Layer 2 of a small transformer language model trained on English Wikipedia (11 layers, counted from 0, width 96).
Take only the direct path to the model's output, skipping the later layers: a vector added to the residual stream pushes a token's score in proportion to its dot product with that token's output vector.

Output vectors of the tokens that the questions are about. A number n stands for n times 0.017.
"sid": -13 4 -24 -12 -94 17 10 28 -44 -39 -12 -10 1 6 -44 -44 -12 14 -15 26 -27 -41 -22 43 -20 10 10 11 -39 26 -49 18 -5 -2 -8 -13 23 -6 14 21 -4 15 -41 6 6 -29 -5 -11 -19 -41 -39 -7 -11 2 -52 -11 -52 -42 -13 20 57 -7 43 -8 21 -32 -3 14 49 26 30 -15 -33 -29 -6 16 -18 -2 16 -65 -1 0 6 -28 -2 33 28 -2 -48 50 37 -1 -55 57 25 47
"air ": -23 21 18 -4 -43 15 -41 39 -50 10 23 -7 -4 10 -55 27 0 50 39 25 23 15 -13 35 -11 -32 -43 -33 3 -42 -12 -12 16 13 15 0 -29 18 -5 -15 23 -23 -4 -18 53 -63 4 -2 -30 1 -27 -11 -33 -38 34 48 -46 -28 6 -13 -16 -2 -13 18 -23 -26 15 -17 6 43 -16 8 4 1 -21 39 -15 24 -13 -41 0 16 60 12 -19 40 34 17 -35 -37 -30 -10 -33 44 -2 -7
"centur": -38 59 23 10 -68 30 -30 48 -17 -2 -91 -21 -4 6 -13 15 17 23 27 -31 -67 -16 -61 34 -58 21 -38 -37 -72 4 -12 -24 32 -30 7 8 52 -29 20 20 -42 3 0 87 -8 -10 -51 12 -63 -55 -72 20 -87 -70 -57 -69 68 18 -17 0 -59 -8 37 12 68 -59 -36 -1 -19 29 14 20 -25 -27 -33 84 -32 -59 60 -79 3 -22 36 28 -42 -1 26 28 -17 41 46 19 -19 -4 -3 -22
"====": 24 -16 6 10 -16 20 -39 54 -7 -41 7 -19 37 -43 -40 45 -4 87 53 -30 33 -14 43 32 -33 -1 6 -33 -11 18 -53 -31 -32 -38 7 -32 11 -28 -29 -45 -15 -20 -42 -49 -15 15 27 48 4 -30 43 12 12 -28 22 -52 4 10 -36 13 -5 -32 -59 -27 35 44 -8 54 -3 5 -45 -70 -41 45 -28 4 -10 -14 32 15 43 23 25 8 -4 65 3 0 -46 65 32 -3 27 -44 -58 0
"go": 18 16 -5 16 -31 8 -2 42 -9 -22 -33 -17 -14 -17 4 0 5 3 27 24 -1 3 -4 7 -16 -35 4 -15 -18 22 20 -32 -12 28 3 -11 -9 -11 -26 -40 -31 -48 -13 5 -5 -16 -18 26 -1 22 12 -53 -3 11 -48 -11 -25 9 -37 -13 59 30 -17 -32 46 23 -8 16 19 22 -19 -11 -15 -8 -30 6 -22 16 32 -33 -32 15 8 -56 -33 23 10 10 -7 -46 27 3 -5 51 0 60
"year ": 0 60 9 -35 -22 13 0 33 -8 -6 18 -8 6 -51 -33 20 46 -14 61 -34 4 33 -34 46 -46 11 16 -41 0 0 9 -26 12 35 12 1 19 13 -48 22 8 -17 29 8 -9 -51 -46 6 -10 41 -18 11 3 -41 -21 -21 -19 18 -17 40 -47 -2 -2 -17 57 -35 -17 11 -14 2 -48 11 -23 -9 -64 14 -26 27 16 -24 -2 -42 -9 14 22 -32 19 0 7 57 49 20 -14 40 17 8
"ures": -20 33 21 14 -41 76 -21 57 -6 8 -20 -73 17 -44 -22 29 -72 -4 -7 -53 17 14 -57 49 -27 -31 -30 19 -31 -56 -24 -52 31 -34 -13 -8 27 -37 6 -25 10 -30 -45 -9 1 31 -34 19 -21 -25 -8 -13 24 20 20 -15 -79 -15 13 -43 16 0 -27 66 11 -4 2 17 24 13 -8 21 -29 49 13 -28 12 -44 48 1 59 68 -8 36 41 14 13 31 -49 -5 57 -1 4 28 -46 50
"| ": -58 -18 24 19 24 -3 -8 29 20 -36 -17 34 -18 -33 30 51 -54 26 -21 61 -1 26 9 -17 -56 12 18 9 -35 -45 13 10 9 26 45 -37 3 -31 -13 -23 -9 -65 -4 12 -1 22 -54 37 4 -2 28 -26 -20 46 44 -13 -12 -39 -4 26 18 -53 -61 14 -27 -43 -37 18 10 -22 -41 -14 -49 57 13 -14 -36 -41 57 37 8 -10 4 6 1 -4 25 -5 7 -31 34 44 4 -57 14 11
"10 ": -52 -6 53 -7 -8 4 12 38 -35 -28 -14 4 0 21 -8 10 5 -14 19 3 12 12 -17 1 -35 -12 -1 -11 -23 32 30 -6 -1 12 -27 25 2 -11 -1 -23 -14 22 4 -11 -15 0 -15 16 13 39 10 15 -30 -21 2 -25 -25 -6 40 34 -20 3 6 -39 32 6 -47 -42 36 36 8 -9 7 20 -32 13 9 47 0 -21 29 21 27 -34 3 32 10 -12 15 -32 17 -17 -30 -30 1 20
"ered ": 4 12 48 8 -59 96 30 12 16 2 -47 19 7 -51 37 38 -19 -26 -3 3 29 -52 2 24 -26 2 -58 10 -30 -33 26 16 65 36 27 54 -6 -31 17 11 -45 -20 66 22 2 -25 -10 21 -42 -10 12 14 -36 -56 -1 -23 2 6 17 -25 -49 -33 -60 -12 12 4 34 -37 -8 63 15 -10 -49 -22 -1 82 -15 21 13 8 -3 4 -38 33 -33 16 -44 57 5 34 13 -6 -26 -48 4 58
"kg ": -64 28 -32 -23 14 34 -45 46 21 -8 35 -28 27 -23 -29 40 -3 32 -14 14 -4 17 -26 58 -50 -11 14 37 -25 2 8 42 53 -1 -10 54 -4 -54 -27 -26 31 -28 10 -6 -19 -42 -46 20 -11 -19 -38 9 6 -41 6 -75 -42 -6 -21 -20 -5 -23 -37 -17 66 31 -38 26 -3 -31 -75 -72 -11 -14 -84 27 -42 -20 -4 -19 -8 -15 -44 -46 5 0 21 -12 11 -38 49 -3 -17 -24 19 31

Output weights of attention head 2. The head adds the sum of these rows, row i times number i of z. A number n stands for n times 0.033.
o0: -7 -31 18 13 11 -37 -44 -6 -10 -28 40 -38 14 -43 23 5 -19 19 -15 5 17 -15 6 -40 15 -3 -15 -25 64 14 57 5 12 -53 -66 -80 24 -4 18 28 41 9 -16 26 27 6 -4 40 -4 -35 33 15 -6 12 25 22 45 5 -28 21 3 41 6 -47 15 -17 29 -11 8 -41 16 5 -13 43 20 13 79 48 5 22 -23 -16 -13 -5 -5 5 20 26 29 60 24 -32 26 -20 44 -21
o1: -9 -47 26 -29 26 -7 2 2 -33 5 11 44 -21 -21 -22 42 13 -24 34 52 16 6 -11 -8 -25 1 29 4 -3 -26 -33 -15 10 5 29 -5 -22 -21 -45 -26 8 -57 -20 4 -5 -10 -8 -9 37 12 -14 22 -49 9 29 -46 -20 -16 37 18 -2 12 -23 -7 0 -23 27 -3 8 -22 -20 -19 -11 -9 36 -11 -15 32 62 -48 -2 -11 -11 25 0 -2 -1 -21 -4 -22 40 -38 17 -27 -36 13
o2: 29 -18 -3 31 9 -5 -15 -5 -13 -9 -86 18 -18 27 -36 -24 -57 24 2 -42 -13 20 8 -4 36 -42 -9 3 33 -42 -15 -12 -14 -1 -36 -42 -12 25 16 -37 38 9 13 -6 -7 -6 19 5 -5 20 -18 24 3 26 -12 -13 8 -6 11 -24 25 0 -23 22 -73 14 -2 5 37 24 4 -17 -9 -2 1 26 -13 -40 -25 -14 8 -21 -5 -11 5 10 30 69 -11 -28 15 -19 22 -4 24 -3
o3: -12 20 -11 -41 -57 1 -14 18 -22 -7 20 36 21 27 28 9 9 -30 12 14 37 28 -8 3 -22 50 -31 10 16 33 -6 12 26 65 58 -7 10 -11 -8 -32 -4 9 -14 15 42 2 37 -10 -45 16 -13 9 -21 -10 -11 -14 33 35 46 -28 29 -7 -9 6 -48 11 17 41 15 14 52 2 -17 14 -27 -18 13 15 1 -77 12 30 15 -39 -43 -12 64 -12 19 18 11 -42 -47 28 54 -20
o4: 8 12 -19 8 70 11 33 -19 -24 -51 37 -22 9 16 -26 -3 -3 20 16 -9 26 5 -11 20 2 17 39 -44 -37 20 -23 14 -42 13 -27 13 19 -33 -6 -28 5 -17 -26 10 -8 -8 -7 -26 10 24 -9 23 8 -10 30 3 1 -13 8 -6 27 -28 16 15 33 -5 -7 -15 13 -13 -42 -7 19 -16 -2 2 -37 -24 51 19 16 50 28 43 -5 10 -9 -9 -15 -33 -25 -18 -35 -5 19 -4
o5: 21 -2 31 32 71 -22 -13 22 25 -11 0 0 -28 -8 18 -4 15 4 -5 10 4 -1 -9 -20 2 -16 -21 14 -35 1 -1 -8 52 -36 -28 -27 48 -18 -9 -26 12 5 13 -43 -11 -47 -21 25 22 -9 -28 -9 1 6 16 4 30 48 6 -48 26 24 24 -20 35 4 -49 21 7 -7 -10 -43 23 19 -11 -2 -32 -11 37 10 39 -27 14 -34 24 21 11 -9 28 49 33 -12 -11 13 -27 -9
o6: 7 -10 14 14 4 27 2 -49 -41 4 33 -70 12 -23 30 20 14 -27 -9 33 14 -19 4 -10 -14 23 23 -13 -5 -8 -9 12 37 9 43 -34 10 -15 -5 34 -14 46 36 -13 -18 13 -3 -46 0 -16 -43 20 7 3 20 7 -6 -28 10 13 29 -50 33 29 -12 -32 -3 -8 10 20 -10 -14 -22 24 -6 8 -23 -42 24 -20 17 21 -6 41 -3 4 7 -18 -18 6 -15 36 -2 -23 7 -22
o7: -34 -24 7 -27 -20 -73 -28 -8 -23 -20 -25 15 -15 -13 -6 12 16 18 14 -33 -9 -59 -41 -23 13 -37 -15 -31 26 -16 14 -17 -18 -36 -39 -18 7 -40 20 22 -44 -3 -12 49 -21 10 33 -33 -59 9 8 -42 -15 -8 48 23 15 33 -14 0 1 5 -20 8 -15 -22 16 -21 -27 -3 5 -17 13 -19 -30 12 13 52 -23 -18 21 7 35 -7 17 -19 30 -14 -25 4 -10 -24 -19 11 -2 -14
o8: -27 -1 -35 3 -19 -10 -25 -23 -20 18 -15 -31 -11 12 -11 22 8 -23 5 -17 -9 10 -12 19 6 -5 41 23 13 -9 -22 -22 -22 15 27 -39 -10 -32 -15 -11 -1 24 16 3 8 21 33 -2 11 7 39 -9 0 -27 -27 -14 -30 4 -10 -22 -2 -11 -32 -13 -16 -51 33 28 -5 -20 -18 9 16 -3 1 -32 2 15 -3 30 11 2 -37 -10 16 1 11 3 -29 -19 27 -6 -17 18 -6 -28
o9: -31 9 -16 -19 -8 2 -10 -6 6 -19 -41 -2 -1 -3 -19 -46 -33 14 -19 -11 10 -10 -1 25 -38 25 12 7 -3 -15 48 -21 17 -16 -26 -4 -50 -18 17 -2 5 -9 -58 1 7 25 6 3 7 2 4 24 39 20 -35 64 -23 23 3 15 -16 13 -14 -33 -20 14 24 94 0 -19 -3 1 -5 26 34 -31 -9 4 5 15 -1 14 6 13 6 -3 25 30 -15 -3 5 -9 -18 28 -22 35
o10: -12 -15 18 -9 -15 7 8 -22 1 6 -34 11 -29 -35 -12 28 1 -10 44 -16 -18 -1 -41 11 11 -11 6 -5 5 44 1 -8 -9 25 -5 10 -38 -20 -14 4 17 -49 14 49 -23 -32 48 18 31 12 11 -25 30 -32 4 5 -12 4 -3 4 -6 12 9 42 4 -39 3 26 23 61 3 -34 23 25 10 30 -13 -2 9 12 -6 35 13 20 -34 19 -12 -27 -11 -24 -10 -5 40 30 26 38
o11: 31 -11 35 7 -5 38 -9 -16 6 -13 28 40 -17 28 -22 -53 -23 -13 20 32 16 7 -5 -19 -25 -18 -12 32 48 -28 16 1 8 -14 28 -5 1 15 32 -36 -30 -29 37 -36 85 -23 -14 -12 -39 -1 8 10 -28 68 25 9 36 38 19 6 -47 11 -7 -6 -32 -47 33 -27 47 7 24 -3 -20 25 -13 -10 33 23 6 34 2 34 5 -34 -13 6 -11 -18 1 9 -3 -8 -4 -36 18 1
o12: -27 -16 -17 14 16 22 17 -33 -31 -57 -51 -30 -15 -25 55 3 -12 20 -23 -32 13 -36 -19 2 -19 -1 -5 -22 4 -3 -6 27 -42 17 -39 -40 -60 7 -43 -15 -9 -4 -14 13 26 30 -68 -37 -2 -14 5 13 20 17 -28 38 -28 0 3 33 -5 -63 -5 26 8 0 -39 -22 -2 -72 19 6 -34 15 8 -42 1 25 12 -6 8 15 -6 -16 19 -8 -13 -10 19 19 -4 48 -1 0 -7 17
o13: 9 15 8 15 -29 -6 29 -26 40 -13 11 2 8 -6 5 -48 -6 -35 0 -25 -22 -8 -9 -11 23 -6 -43 -9 0 -21 8 8 -27 -52 0 27 4 7 -12 -30 33 29 -7 22 50 31 -36 -38 -39 38 59 12 18 -21 -16 -50 33 4 -28 -34 -7 23 10 9 40 37 -26 -15 -10 15 0 13 4 -32 -56 35 19 10 -25 11 -4 -37 -23 -14 -2 -16 -19 7 -15 -15 10 -28 -9 -28 25 0
o14: 11 -4 -20 0 -8 -27 -16 -16 -9 -19 -7 -3 -24 8 -33 -50 33 2 19 -34 -12 16 25 -10 3 -48 4 15 -17 25 -17 17 -41 -12 20 -18 -1 32 -4 19 -24 49 -57 45 -21 -11 13 14 -18 4 -16 -3 26 6 17 -3 11 22 27 -7 -16 13 -31 53 -1 -31 21 -2 -30 23 -27 72 23 -38 32 12 9 6 -9 27 22 17 9 31 -7 5 14 -14 26 -22 -33 -28 -22 14 -32 56
o15: -15 -56 -18 -5 25 -18 -29 -14 15 -49 18 -19 -32 -3 -31 -2 3 -10 3 -4 -25 -13 16 39 19 -4 -6 -14 -49 3 -2 20 37 -4 14 2 -23 1 -2 -29 1 -8 11 -26 -43 -11 -1 17 38 8 -37 -38 54 -30 8 -12 -23 21 -55 2 -25 1 2 51 21 3 -38 -14 -4 4 8 -4 -32 7 31 72 -24 -16 5 -13 -27 -36 16 -3 10 42 -14 -39 -7 -36 11 -5 -29 13 -16 -45
o16: 13 1 -10 22 -42 -14 1 -28 5 9 37 0 -4 -16 2 -16 2 -17 9 -7 1 32 -6 55 -24 44 15 28 -16 51 -23 35 -31 12 20 2 6 -15 5 25 -20 -15 4 -10 19 10 -4 2 16 17 6 -5 -9 26 -2 31 2 28 22 28 9 21 -14 25 -6 0 25 28 0 14 33 27 -20 0 14 -2 12 7 31 -37 12 -11 -19 -3 22 -15 22 -21 24 -29 40 -16 -26 14 -21 40
o17: 33 -66 -22 -46 -31 15 -2 -21 22 -19 -58 11 10 -20 -16 -2 26 -17 13 -11 18 18 6 39 4 22 -2 0 31 9 -4 16 -15 -30 -25 10 6 -36 -53 -5 3 -12 -9 -7 -8 31 28 -4 40 -7 -22 -23 -16 -6 -12 2 -34 2 -14 -15 36 -23 -8 18 26 -2 -12 -14 5 -9 -7 -26 14 4 -23 7 -18 -26 14 -26 -20 -16 18 37 15 -14 -10 -28 16 1 21 10 34 -41 -2 -45
o18: 8 -2 40 31 -27 -67 30 40 8 -27 38 -18 -62 8 7 0 -26 36 -41 40 -6 -9 -4 -22 42 4 -17 -40 -21 -37 37 -43 24 -5 -10 27 -16 -9 24 47 37 12 8 -44 -1 13 -25 16 35 -13 12 26 -14 -35 -14 23 6 -54 -6 2 6 -18 -31 -80 -6 45 -10 -18 -17 24 9 -48 -12 2 -15 -9 -3 22 -12 14 17 16 -10 5 -3 4 5 3 27 58 -2 -18 22 -28 21 -4
o19: 36 16 24 29 -11 -27 8 -24 -10 52 35 -11 -6 -25 -21 47 -12 -9 41 -37 0 10 -26 4 27 -21 -9 19 -3 24 34 17 11 -33 -58 2 -26 3 40 1 -14 13 5 16 30 -7 -18 16 -32 -16 -23 -15 -31 -36 10 -23 4 26 -19 -21 -6 29 19 -2 41 34 55 10 -19 4 -13 -1 -39 31 -11 66 -15 3 -19 43 3 -20 -24 -38 37 -49 54 20 20 15 -3 -33 24 -5 -3 -10
o20: 12 -19 3 31 47 24 -40 -1 -5 12 0 -3 30 10 -33 10 -10 1 22 -9 7 11 8 -46 13 -31 25 29 0 28 -26 0 -34 -57 27 -5 57 -11 -9 15 5 34 2 -35 -29 -5 1 35 3 -25 -13 -28 -1 23 -28 3 28 19 -20 10 -10 33 -35 -26 -5 -3 23 2 -20 45 -23 9 -43 19 30 24 33 -18 0 11 53 -15 -17 2 14 -12 9 48 13 2 13 -3 6 -32 -13 0
o21: -5 -5 -8 -8 8 13 68 75 31 -6 -6 -12 -39 31 28 43 -12 57 3 -8 14 33 9 -17 31 4 37 -41 -2 17 -16 -5 -37 13 8 28 12 13 15 15 -27 -12 11 6 -10 30 -26 31 54 -8 -19 1 3 16 18 10 24 -4 19 -20 3 28 33 -2 -18 7 -15 10 -3 -2 3 7 11 -23 45 -36 -33 -16 20 41 -25 -5 33 -18 -8 -11 22 13 13 -22 40 20 33 22 11 0
o22: -49 2 -44 -13 37 5 -5 -20 -6 -14 -34 -20 -30 -63 -26 -20 -11 -22 -10 -11 -8 -61 6 -14 -26 20 14 -17 15 -31 -23 0 -33 17 -4 23 -7 -5 -14 57 -9 14 -20 -19 41 17 -33 -10 31 2 9 32 22 1 6 -3 21 -15 -40 50 6 11 -3 -18 8 58 38 36 -4 -4 35 -5 -21 5 -50 16 16 -32 0 -13 5 -11 -17 14 -4 0 56 -9 9 -5 -4 9 6 7 13 3
o23: 39 22 -14 -17 -27 -3 -15 13 -18 -9 9 -52 37 -42 53 35 38 14 21 -16 1 10 35 -5 12 55 10 -12 19 30 -7 5 -12 -16 9 -10 -13 -21 -15 3 -4 18 -15 -3 -19 13 -18 16 3 12 13 1 30 13 -25 38 -3 -4 33 -42 49 28 1 14 10 -6 45 -30 -1 -8 -32 -32 18 -20 48 14 -64 3 -11 11 25 25 24 17 -39 50 -4 23 5 -2 38 -9 -5 -17 -12 -2
o24: 19 23 -19 1 -5 19 30 -21 -4 30 7 9 2 8 3 25 18 -18 -34 -15 25 -13 7 20 -10 25 12 25 3 -23 50 -3 11 25 -24 5 4 9 -4 -19 19 -17 40 -30 35 22 -30 -9 0 10 -43 16 -26 -34 -1 -4 63 -38 14 4 -21 -40 51 3 13 -7 -2 -62 -21 -5 4 65 -33 -1 0 33 -4 16 29 -12 5 -2 6 -3 -29 13 -21 -21 39 15 -15 -10 -56 30 31 -31
o25: 12 -4 7 -13 25 -6 3 -17 -9 -50 -9 0 18 7 20 -11 8 25 -31 49 -20 -19 31 13 -17 -1 36 15 29 22 3 23 25 54 -23 -12 9 15 -22 -20 7 -6 -17 10 -41 0 -4 -19 24 -8 25 0 26 -47 -10 7 48 3 54 0 16 23 34 -36 19 20 -15 7 37 -8 -8 16 25 2 -45 16 1 17 -11 -28 39 14 26 -20 -20 15 13 -24 28 -5 -30 32 10 -29 6 -23
o26: 9 23 -10 -2 33 2 10 -8 -28 -5 12 6 -12 29 -18 30 5 8 28 24 11 -49 1 23 12 -31 25 -5 -3 12 0 7 21 12 -45 -44 15 9 33 25 9 -7 2 36 -17 0 -21 -43 -13 -16 -45 28 39 2 6 3 29 -9 -19 27 28 -32 28 -2 37 17 32 -44 -13 8 15 -34 -20 7 35 52 -14 15 -36 -28 2 9 6 -10 26 -4 44 15 2 1 11 -47 22 -20 -36 13
o27: -9 -37 -4 0 1 -20 3 59 -28 9 2 -5 -29 -17 13 9 -15 50 22 12 30 12 26 -19 53 -8 36 27 49 25 -21 -17 19 5 -20 -17 44 7 -8 -32 24 -36 28 -27 15 -13 13 25 11 1 -5 -10 12 -1 11 3 9 15 -31 -17 12 38 18 7 6 -19 -6 10 36 -7 41 14 -31 -6 6 -47 10 -18 -1 -24 -20 41 21 -11 -4 6 -23 48 9 -13 13 8 45 -26 3 17
o28: -1 32 -4 4 -15 -1 -28 2 15 21 -7 3 29 9 8 16 11 -16 -9 -5 -12 52 2 25 -23 25 12 0 -29 -4 -6 -30 34 13 -7 -3 19 -32 11 22 -45 19 23 -3 8 -7 19 -29 34 24 40 9 -1 6 -37 -32 6 23 8 28 -3 -5 37 -19 17 15 21 -34 -51 -13 12 -1 37 -14 34 -8 -10 -39 18 -43 -40 -18 2 -1 -23 -16 22 -9 2 10 -12 -17 -1 2 0 35
o29: 15 14 58 9 -10 -21 4 31 -22 13 1 9 41 15 5 -6 36 49 21 25 2 -31 -16 -25 -21 -52 -6 -12 -32 25 -62 6 -8 23 4 0 5 -22 -23 15 -14 6 -21 42 5 -18 -3 42 18 -14 -8 -32 -16 -72 -23 -8 -14 -27 12 14 10 -7 -19 -4 -9 24 40 2 -40 14 33 -2 5 -6 17 37 12 -2 30 -3 30 9 -29 -34 -3 41 -9 0 -18 -6 -34 -18 -13 14 -5 33
o30: 44 50 21 -4 26 -1 28 -53 -16 -30 3 -53 1 34 -7 35 10 -11 -50 6 24 -42 1 -18 -43 6 22 9 -37 -2 -21 -15 15 16 -27 -7 -6 -25 41 28 11 12 -10 12 -41 -7 29 -3 5 -2 37 -16 2 -31 1 5 -35 -8 13 43 19 10 -63 -26 37 26 12 -28 -23 66 -32 -45 -10 -73 -16 35 -60 -12 -56 -30 8 8 -9 4 29 6 1 7 -23 35 15 7 -8 8 -18 13
o31: 12 25 -29 -22 -23 -22 11 18 -4 -16 15 8 14 -32 -49 11 7 -10 -4 48 -8 13 -7 51 10 2 13 -4 -9 30 -29 -21 -5 20 6 17 34 -38 12 -35 -49 -29 32 -3 44 8 -14 8 -3 10 33 14 25 -20 -5 51 -21 -5 55 17 8 19 -13 -11 -8 -11 -7 -9 41 2 11 -3 4 -16 -53 44 -7 -43 -17 -19 -24 15 15 15 -45 35 -6 11 25 -22 42 -21 -10 -2 28 -4

Each question shows a token from some text and the vector z that the head gathered there. A number n stands for n times 0.061.

"ary ": 11 -13 -40 20 -1 1 -1 12 11 22 3 5 -8 7 -5 19 28 34 -1 5 -22 -4 2 -22 25 -13 10 9 19 -36 1 -7
Pushed up most: "year "

"ight": -9 16 -8 -2 18 7 -1 -31 1 -4 -4 -30 -21 -13 6 -8 0 3 2 -18 -17 13 -4 10 -2 30 5 3 23 10 -18 24
Pushed up most: "kg "

"0": -14 -24 13 20 4 -5 -4 -16 4 14 -8 -12 12 5 37 12 27 -8 -35 14 4 3 -9 7 19 -2 6 0 4 5 -35 3
Which of these tokens does it push down most? "===="

"le ": 19 12 2 31 -18 -5 -24 -2 0 16 -22 15 5 26 -15 -49 -8 -7 31 -25 -15 -7 0 -3 20 -15 4 16 3 23 -5 21
Which two tokens does it push up most, strongest first? "ered ", "10 "

"ourn": 40 0 0 -5 4 -4 -10 5 5 12 -14 -5 18 -8 4 -17 12 5 -1 17 14 17 18 -5 -21 29 -8 15 -1 -11 -2 1
Which of these tokens does it push down most? "ered "

"to ": 12 -2 -16 4 -4 27 6 -7 -17 -10 9 -25 -10 -5 -26 9 -6 8 6 -6 -24 7 6 -9 21 10 0 9 1 -8 -8 -13
Pushed up most: "kg "

"the ": -13 9 5 29 10 0 -29 -5 -5 -13 12 -6 -7 -7 8 -4 0 1 -18 4 -13 30 13 11 7 18 -3 26 11 14 -22 28
Which two tokens does it push up most, strongest first? "go", "air "

"; ": -1 -37 15 -1 1 -2 15 -3 7 -4 -3 -11 19 10 12 3 -3 -7 14 -4 8 -8 -4 4 -7 2 4 14 -17 -14 -18 -18
Pushed up most: "ures"

", ": 3 10 -17 3 3 6 7 4 0 -1 9 -19 -3 -6 5 2 3 -13 -8 -4 -3 -11 -3 -4 -5 7 13 -1 -3 -3 6 -7
Which of these tokens does it push down most? "ered "

"prac": 47 25 -56 -2 9 -7 12 17 -29 -1 -27 3 75 -38 -1 15 10 -18 42 37 29 -30 77 -19 3 -7 12 -29 -36 57 49 12
Which of these tokens does it push down most? "go"

"| ": 18 3 -11 17 -4 -1 23 9 -20 1 2 -1 23 12 -12 -11 10 36 12 -3 -12 -5 -14 56 -8 -2 5 -15 -11 -16 19 -9
Which three tokens does it push up most, strongest first? "====", "ered ", "sid"

"Ha": 22 -9 17 -28 -6 29 -26 -5 -14 -5 24 -1 3 -20 -35 -1 -5 -3 6 -29 26 15 9 -8 -22 20 -2 44 -3 -6 25 -2
Which three tokens does it push up most, strongest first? "====", "| ", "go"

"divid": 25 -19 -43 -2 5 -6 -37 16 -20 -28 24 -12 -16 7 -12 19 -3 1 -6 11 -54 -18 -8 -39 36 21 -11 -13 29 24 -23 23
Pushed up most: "centur"

"ely ": 33 -14 3 12 -31 23 -4 -5 -6 -19 22 18 -6 -5 19 25 9 -13 17 31 22 19 22 -18 -19 17 -23 13 -13 7 -27 -15
Which of these tokens does it push down most? "sid"

"in ": 4 11 10 14 -12 7 -11 17 15 20 5 -9 -3 1 -17 -6 -4 -5 24 8 -11 -5 7 9 8 1 6 8 -1 -2 7 18
Which of these tokens does it push down most? "| "

"El": 10 1 21 17 14 -1 -4 -4 -4 -11 23 -17 7 10 -8 -4 -4 -12 -2 -6 -2 15 15 2 5 20 -8 13 -3 -10 -10 14
Pushed up most: "go"

"ed ": 49 -42 -35 -15 12 -38 -42 61 -24 -3 61 -37 -36 29 4 4 -5 2 -24 -21 -44 -70 27 -78 56 14 16 -39 62 19 -3 21
Pushed up most: "centur"

"1": -13 -30 12 20 9 -5 0 -6 6 9 -13 -9 10 5 24 -1 20 -17 -31 9 1 4 -4 0 15 6 0 2 12 -4 -37 -2
Pushed up most: "centur"

"a ": 2 9 12 10 -13 -31 -17 3 9 11 -8 10 17 7 -9 -14 9 -11 21 -2 -7 5 -3 7 18 -18 7 11 -3 -8 8 31
Which three tokens does it push up most, strongest first? "ered ", "air ", "sid"

"–": -24 -28 12 -9 8 -1 -9 -22 1 11 -14 -11 22 9 15 4 -1 -8 -7 -10 7 -2 0 6 -4 -4 -4 10 0 -4 -16 8
Pushed up most: "ures"

"ts ": 29 -18 -46 -6 16 36 24 21 -47 -26 -31 -7 1 -29 -20 17 -34 -24 16 15 -12 14 50 -3 57 23 31 -25 -23 -12 3 -19
Pushed up most: "centur"

"ven": 17 -8 -13 -9 3 8 -4 -2 -21 -7 5 -8 8 13 -15 12 4 7 6 2 -16 9 4 -15 21 12 9 7 2 -11 9 -7
Pushed up most: "kg "

"Hel": -24 3 30 -21 -23 31 -10 -2 -3 -2 21 13 5 -43 -33 7 -13 -2 3 -24 29 1 1 -17 -27 46 -4 48 8 3 42 -11
Which three tokens does it push up most, strongest first? "====", "| ", "go"

"A": 4 -17 13 -6 3 5 -9 -4 -12 -8 10 5 7 2 12 16 3 -9 1 -22 12 -6 -17 5 -12 14 7 20 -1 2 -6 1
Which of these tokens does it push down most? "year "

"ag": 4 -7 10 -17 11 2 -16 -6 -24 -13 8 0 7 15 15 18 -4 -10 13 -36 3 1 -22 5 -16 14 3 9 -1 4 -2 -5
Which of these tokens does it push down most? "year "

"mer ": 0 18 1 -3 9 -8 21 8 -13 1 -12 -29 5 -42 -10 -16 -1 2 46 -15 -16 0 7 -4 31 3 15 8 -16 5 10 -10
Which of these tokens does it push down most? "go"

"5": -36 -18 3 26 17 -29 17 0 16 4 -17 -5 2 19 24 6 4 -1 -9 -26 2 -12 1 8 -12 -1 11 -7 -2 -8 -17 1
Pushed up most: "sid"

"\n\n": -12 21 -18 -10 10 -14 7 -12 0 -13 24 -40 2 -23 -4 -2 -3 3 -18 8 -19 4 3 -1 -1 8 12 5 1 12 9 3
Pushed up most: "kg "

"67": 0 -22 3 -5 -5 9 -6 -10 5 -11 10 -10 -10 8 15 11 4 -10 -10 -10 14 12 -12 18 -7 13 -4 15 -2 8 -12 10
Pushed up most: "go"

"b": -8 -24 -10 17 10 4 -2 -4 -23 -3 0 -11 -6 -2 -2 4 2 13 -5 -26 -11 11 -3 8 2 21 -7 -8 9 -7 -21 14
Which of these tokens does it push down most? "ures"

"D": 2 -30 15 5 -6 9 -11 -11 5 2 3 6 10 2 3 5 16 -9 -17 3 17 -5 -8 12 -3 8 -1 26 2 1 -16 19
Pushed up most: "go"

"2": -15 -35 10 30 33 -5 20 2 -1 -2 -12 25 14 -10 32 -7 34 -3 -28 13 -11 0 -6 1 24 19 -3 0 23 -6 -31 11
Which of these tokens does it push down most? "===="

"amm": 10 -2 -7 8 6 -11 -22 15 -8 7 -13 -3 1 -2 -9 -2 -8 -6 13 -7 -23 2 -14 -19 6 14 1 22 -6 -11 -4 12
Which two tokens does it push up most, strongest first? "10 ", "air "

"dou": -12 -23 -11 17 13 4 12 -1 -26 -5 -6 -17 -1 -20 2 5 -5 18 -3 -32 -8 3 -2 0 4 27 -6 -6 7 0 -24 16
Pushed up most: "sid"

"ad ": -6 -2 9 65 -15 -1 5 62 -5 31 -36 -23 -12 -89 0 -2 4 -15 64 -94 20 -42 47 -67 -35 -33 12 8 10 0 12 -41
Pushed up most: "sid"

"released ": 32 50 54 -10 29 -15 16 9 12 2 34 -45 7 5 -31 -20 8 -18 20 31 15 51 81 5 -3 13 -10 22 21 -3 9 -8
Which two tokens does it push up most, strongest first? "====", "| "

"i ": -20 -16 -5 23 10 -2 -12 -16 -20 -17 0 -3 -23 9 7 -5 -5 3 -3 -19 -29 34 -17 9 20 0 1 -11 14 -9 -22 17
Pushed up most: "centur"

"er ": 45 4 -19 -16 21 -21 29 2 23 -3 15 13 2 -27 6 -12 23 20 21 -9 8 -1 1 10 15 24 -29 5 22 29 -8 26
Which of these tokens does it push down most? "kg "

"um": 14 3 -10 -3 5 0 -5 -5 -19 -9 10 -15 3 4 -14 6 0 -1 12 -3 -18 3 3 -7 15 8 10 4 3 -3 -2 -2
Which of these tokens does it push down most? "ures"

"3": -12 -23 13 4 12 -12 10 2 6 -3 -5 2 3 14 13 4 5 0 -1 -5 8 1 -6 7 -5 2 3 11 -3 -4 -20 5
Pushed up most: "ures"